Layer 2 of a small transformer language model trained on English Wikipedia (10 layers, counted from 0, width 128). Numbers have three digits each and are written without spaces.
A neuron adds its activation times its output weights to the MLP's output. To switch it off is to set its activation to zero at one token and run the rest of the model.

Output weights of the MLP neurons that the questions are about. A number n stands for (n - 500) times 0.00096.
n47: 291848492394402392654685424337474450607460641660492551449601307608436379570443438494522560511269362479473487510401416560495471587762575456480699769512878661702398372429570436531553514574455387301400378511717491402558385547509518498463484614596288437550292555488561418579492604504891542313479541444519291582449213443491360335539424451561424337440435326349337410464723569513197551485488
n85: 681531560264419661574524501694470536453560431364533444479466361493328635511328393492688323550407318546390298351546537341551562630576663398376424465781387363536211590566396432592670516371454601395267576570054369381630478312367438570440695478393394342447287590762381515475542665500465497618579459511901442586444524442613545366483652515625419440733645590536516548502429695563656448543506
n86: 736347629383484456600381629404515467425305419659528696314446618537462345399415659343557512531521372583354472378331504673390405525489529415630502375462538464541567518674392394547562441317319604502348624670653465508489527488555396352509439575636526527426589521404555678390577261452541396793587546606522384482627582577803468593624513156429474536362248170492341663440409453352634513359355
n95: 623669553598515355499259500565450668358646518370603468307764791718532625687281607545497522483421609601552547785513564569407399363521501455588540512540396612419671609366490455611528434551211328535592408467478748520515322697475345580501579535701456522447448458489415512361426490654442378439441543518488554603350416534463610404463507629546475504451505927469409453564392373468285672489504
n137: 509557568270419443561783508404562334587612445535317379453656611441624433538385400576452492494704547617434451509533536599544478560664545583629491341548467545601320614551579205745459476407529393528382543385775527430625653566468376423384736350608591590473521401384567445507470502434361615693533395547503433547581627657303548483498476878475442424507526866682688439557474402705422423309456
n155: 617464543716414345617505577682476367552324395605484603395487439444603619369893574424730650425526534436612393651529476540475352688572577417482552589484514582480587362485378471593551238476568510615589489536823478323451460397439440668606253446370381546547654482378449627448329501527488602614549401420457487362674569374550386555781680722578381502513579627733379471366409382305490508494457
n254: 270590725585506664442434343393236490638331491438456598380545596449535630571238615473655609676551399486510619611668249367388495512407622386397540504461499370391324646406572593476536502398637563542705681465944468437672528739709480631538604265258670476528279543465336557433630496700601605475599361392562357742497594592449578354598557398482515516324415807569637397572301497233280447456338
n260: 199573591514612284583484536445570632418399506584488225449439510659449430667460469265423714631437437587665513600464489530570513589328452500625454556355348444293358330504387510332565488652583515567505801417457568252623557419484397542482596389546445580537460314238316498701529367583473511421538775497514698467652350413854450603453388519374624337508502974607569461633493406555571515413604
n271: 492697528518429574391547578580383599736492482620368374540611551500528457349526682408572609545486517607449401481538596249383459419533421535684489355532525380563573524355613354787619418754394624577672619346412345783709405419775422718505304260432424431328631421418542533513369494437564610428546420486543550395363326341361385551605379350441412374477263424378721572730120529488432628538383
n350: 454534477394410460574575642569557633629449374577452550512359312512267577514528503632893465433492375592490477492369402340478488508642593801638379449249276238511259332352518715425489419391513454217451542511449522415490557578436298466501329509467644399439459638599277493691451413401658510496480490444464434242249398521538412497414614368530580458511384639797459454470514587600512459749554
n386: 561197491543551596644461557466365556595615390486330529366654793439684281447323452445529205473571303461644363407449567387395573496585600403370708556549470454285549579376362314506611484497497472400491350428530505584325528257718710462523538628286530494347628394376525644405695633549209450582579521471335430414468559467509523652691531299365501365421519444594378420643518505773511335595378
n414: 552278705464458498543531509523684544437468548703504304414773664462727581497638330481456587437680552452458514576445551269448771634645641406423225691577694564287364404585480377539582246554268549586440461586409524317695177321540637564459457568445450555389334420668435680330557327659503589512454508478374490481241414420496380517544500205538661292560604430598513365556464420561665611436511
n415: 588574453412412474496495451614309561573602516514404508462375613585563385575459506581550542490614571579404614251405470359666250449687477686482499336627616253304368393564593136374709432636438407714451429373503618466536485496691572744181429461626379431392733773590302616335594524443458546676722536472233518599668655577529554534550591286427576466393484156678508508288637280376477516608564
n424: 437574469479652567396430576654296512688493515433395307640660503805546373597486408396418483462612558619582793466666661526427484639684345508339728549685540633617559437700451387225385528653791349594473417479527540518578437529355440414846551542436494583289548549479535584483443639497205682485255533538522485465321535183446606443444490447524356474637562444495479538267390626556650211422586
n433: 338569391573446599613564516559343609446521709519581644506381615479467579427546492307373795539501407478371779158600502328431444510439570435297410275352656458569463649398489619458427521524601527266361445348529447515542499333480471327617440506439400444499613587407473394473580393511625628437576606439568477449510502629516532324314608238492544548511587233602382489328387575471535414345262
n463: 368136547659637460350422366642602595380525550500392409597391489345640646556495442429659553681485433619363380626705544612345378542561380468476469428493404364386606317343640391342438608731327363558461537666586533280526289279560480502410475608514692561698344360562477494602601556609262585511611402410515398525503443522468552388485446653527401637390459840485468313383402699712357852247477

Each question names a token from some text and the token that comes next. It shows the activations a of the neurons there, in the order above. A number n stands for (n - 500) times 0.0026.

Then comes g, the gradient of the next token's log-probability with respect to the MLP's output, scaled to length 1. A neuron's effect is roughly proportional to its activation times (output weights . g). A number n stands for (n - 500) times 0.00077.

" seek", then " the"
a: 506497484508496579470499513500541511501472497522
g: 386700618542435525451604450520384393397380596442463513375172481554529567464421343486532528521564230346464525494409582523466539703543510441548693467632360703496535422350576612635692303290531467586482600551409565409620645456657681594390341392496515460455420508397614654278276538744483506303437518534572597600565575396632518415421746640605727393638451576731365362474382502498561431747544
Switching off which neuron hurts the next token most? n155

".", then "\n"
a: 494507493512500519502776544502500496497470498499
g: 681343553438540454618379662541371750464611390415614533612475422245579430503613541547551490669590426474673791384448483611576457511198553393506524521616550573409520394694471579485484375533501518487451455393194367578602462625267330416458547683490426725419544398457436530250538598516358755550596503470427656440516195206540604526383479524329483279510501481598451493509479658508512376487451
Switching off which neuron hurts the next token most? n260

" Engine", then "er"
a: 464498516514498500499503499500505491504497485566
g: 581440487603422410490460528500578299599586559472532496346433377588404586404581453437470598416534485621637371480812380585471378477332344424352546287633536538479333386559563583365519440790551396639415637146563624265306393469666389338613534341628455529503604183462418530351339463529482552700470502582514545509587402571448640514642525589654526360439365441341624606434361464646285672526531
Switching off which neuron hurts the next token most? n463

" born", then " into"
a: 466453499500504548468498498506504489501570434508
g: 447588472324453542386195538484564762490733408338505396507377348578670541478500498599396536491632626577412495479505593478872531468511392398673450534533516302500380761292482469336475719554344431506379515455710284543558487516500638469676586469582463491415589414507376530790509576398371566618615352513603502537344443305304591384690530430495500432471663409488389327579606354649519605607509
Which neuron, switched off, raises the next token's probability most? n155

" version", then ","
a: 446627491545517530490500521478492496507489494526
g: 472497473606663496398480558584717553445309493580680571750275463389465288571559520450467391472409550269356394466433628475566532773355540509490359257486436443346535409648495365419496507482463552371475400517328616375607378417479366552405702283552492495450654573610676400725475565367473141495465472492674407509341523506497151591535465459393527527506475517544516675527285439384400398700546
Switching off which neuron hurts the next token most? n85

" host", then "ile"
a: 565526465549545517505531468492500518500506488494
g: 367669454478399592268651652633430438684462658514654635477634506455415516379380279371588719516616463629654232678609582637364456406654504531600393543362494419336588580635591472363344392199432394426533564587459445687550366566573578366624415431530371451476618487372573571437568528554388367531582499395482304498464605553469576586841649624497442432564682348470671368384606631482502693444536
Which neuron, switched off, raises the next token's probability most? n260

" pro", then "men"
a: 499499501628504483499516498454505502501504500473
g: 473670493587512591530597657424586605511667447655770525444600484437586519636410468518605538441344544426455578600442556248700471420575677303428434672357527242435505373455410582305683616442396537216534387368498407313588604353422654703357358405514735462615598611596550484634496503408412524532679506527314451329456374473470368393672278481568565310367443429522593409336592637397499434521313
Which neuron, switched off, raises the next token's probability most? n95

",", then " Los"
a: 512508491501502556576509503486526486561512496500
g: 491386214611514604320774424764433588709402580570375501587487684369505449633618381590581661637596491479308510555663436498767324608646434500289509633806616464479536384505465474466468508421568699376539359504338488508332319573473573553561526571502463690482500655659500500500586652477511508627487564526598239380538588424324497629569347428349493505333593512458628686445383454516655374541367
Switching off which neuron hurts the next token most? n415

" S", then "hr"
a: 494497376508530500573504503500508512503471494488
g: 497564405474548618581621380389513547718464547464660664652397485791437336444583471534528568714434669432488596830511393268576622504565652446459595674442409569459574288442375641494364498542438388457639533545542523447441514461480409715419485591408428230614459619514623344493527527831465699502445651498321636535451552568515624425602541619458337437398549440558521328581600340674619574347203
Switching off which neuron hurts the next token most? n86

" ", then "leg"
a: 500501467500714520506500500491505491496480503501
g: 414136382254428570561322454487502451526638539510649388665213620536443583489338649587612544376440320367369785526464418613553455644515425380456378582511604544440532300381429523564532658523378441334492517578620297441605548594514618421630292506382444242662536381339657737624600547398465559616629604621657685534455462491553689550412428542480496526521476400504388501545572357417737385530531
Which neuron, switched off, raises the next token's probability most? n137

"source", then "s"
a: 259487501520514565509469484490496506494489500469
g: 440300474367419378703393464440379756454410301324363466676421523585418606512446340459433383399590578443292286503614385555443382543563524572682438322603576620598541521398327471709381541300404408642566618482378387702327592465377449457386721660502437513374513387335619365602609603590400580477374584480543605520707644473273485537531515626292491534412607565572337586592604465455403505801559
Switching off which neuron hurts the next token most? n47

" members", then " "
a: 486515488507550504507502481480501495500503182502
g: 479546531622599360573654660420758523558370322268454578556584591436601226519546554560346391565547492524244492441373615530441541650553575440490547611535435384437428153414240365357520500549523315549558481554433591398630446503612585373508565487505531477578574515576640518750429525286574237536507425525585318401220551629707299536612408458561349568625449557527499739644566479445574426673648
Switching off which neuron hurts the next token most? n433

" citizen", then "ship"
a: 498509504541495503505500488500501502503511348478
g: 476415469476395526591533486397593293409453451596488481449613728205647435437508607466531333434454611477580393643405544561314410477230566717507522571596512506470415511617382518607593657575588477392590651706525369349406350408488651363502616709324541416431419647561617236584471415287557515434534362294516280527510481641696570546591340386715626475612260460546651615347447314502474304568541
Switching off which neuron hurts the next token most? n433

".", then " Clark"
a: 499498481500512492496673579501492505499397503465
g: 557525782534595856425382399562457602453605307319652522510627460493505490481419493530576462643367481647758576442235535709558608406363537609631439441509503397577625265497248603514534504641417340619399412452435578544583451480373352545482673652581260632425452466548379746467503475492419625646617461572442430528444295505439384530537450484539340508321473587813508387669488374603301465518487
Switching off which neuron hurts the next token most? n260

" ", then "fra"
a: 501502464500719513511500499488499483499483502492
g: 528304622510529428468790442557382527491591284628443543472644547669493441522409457630561498387477661537492531390481500457477572232357462396539506396648312471275405526695672417648438627481666499418641366426370457609375505467124409421576681724372548357425468541547309547561457417221575702344392542295630406526374499641576695283541510399476639458501552520575495365600474524522466565330415
Switching off which neuron hurts the next token most? n137

" President", then " of"
a: 505500499601500499481497478484500525504495241500
g: 553465443411499631444211457563361370377661546646705569421536323626585529444500315567681686564437489614680343623586430456408433380607434363586683555596678503510622536439725451550521377563374635585583411499521462464529697607537509644484341493498460436546345552473401360323428493690588709400465459537418676538658472505453940509570724605341650520279439409488525384343550495432490545345345
Switching off which neuron hurts the next token most? n95

" Philippines", then " Di"
a: 503525451504511509509488521499549562517483487598
g: 493376613675255439347482467505649408677454495541400441590464409507573457339606549450518279476399617509371382537373501663503461453393676541378218580571512528500493560373771599252570603535293673596446536475471594300467248438481331500365583589492241440440555492480284572554472174462705431566530558358410362296518420550476508450454749434603460394327515523687585539550515388466517604461278
Switching off which neuron hurts the next token most? n414

"s", then " \""
a: 513485550507500506564471501473533525691507479477
g: 718507581534539547550681763474417603698461489593491630466698478458670394426549613532518575551481569468427500391481734515567325505351444324399321314612677452400310640446465440543482548634462569466476489447671300347632375493504427596412560533330738306396574518353518366466417421438621506729689422368438324387676706418523527502501658431512440485417586550452574766375293779511625392410364
Switching off which neuron hurts the next token most? n415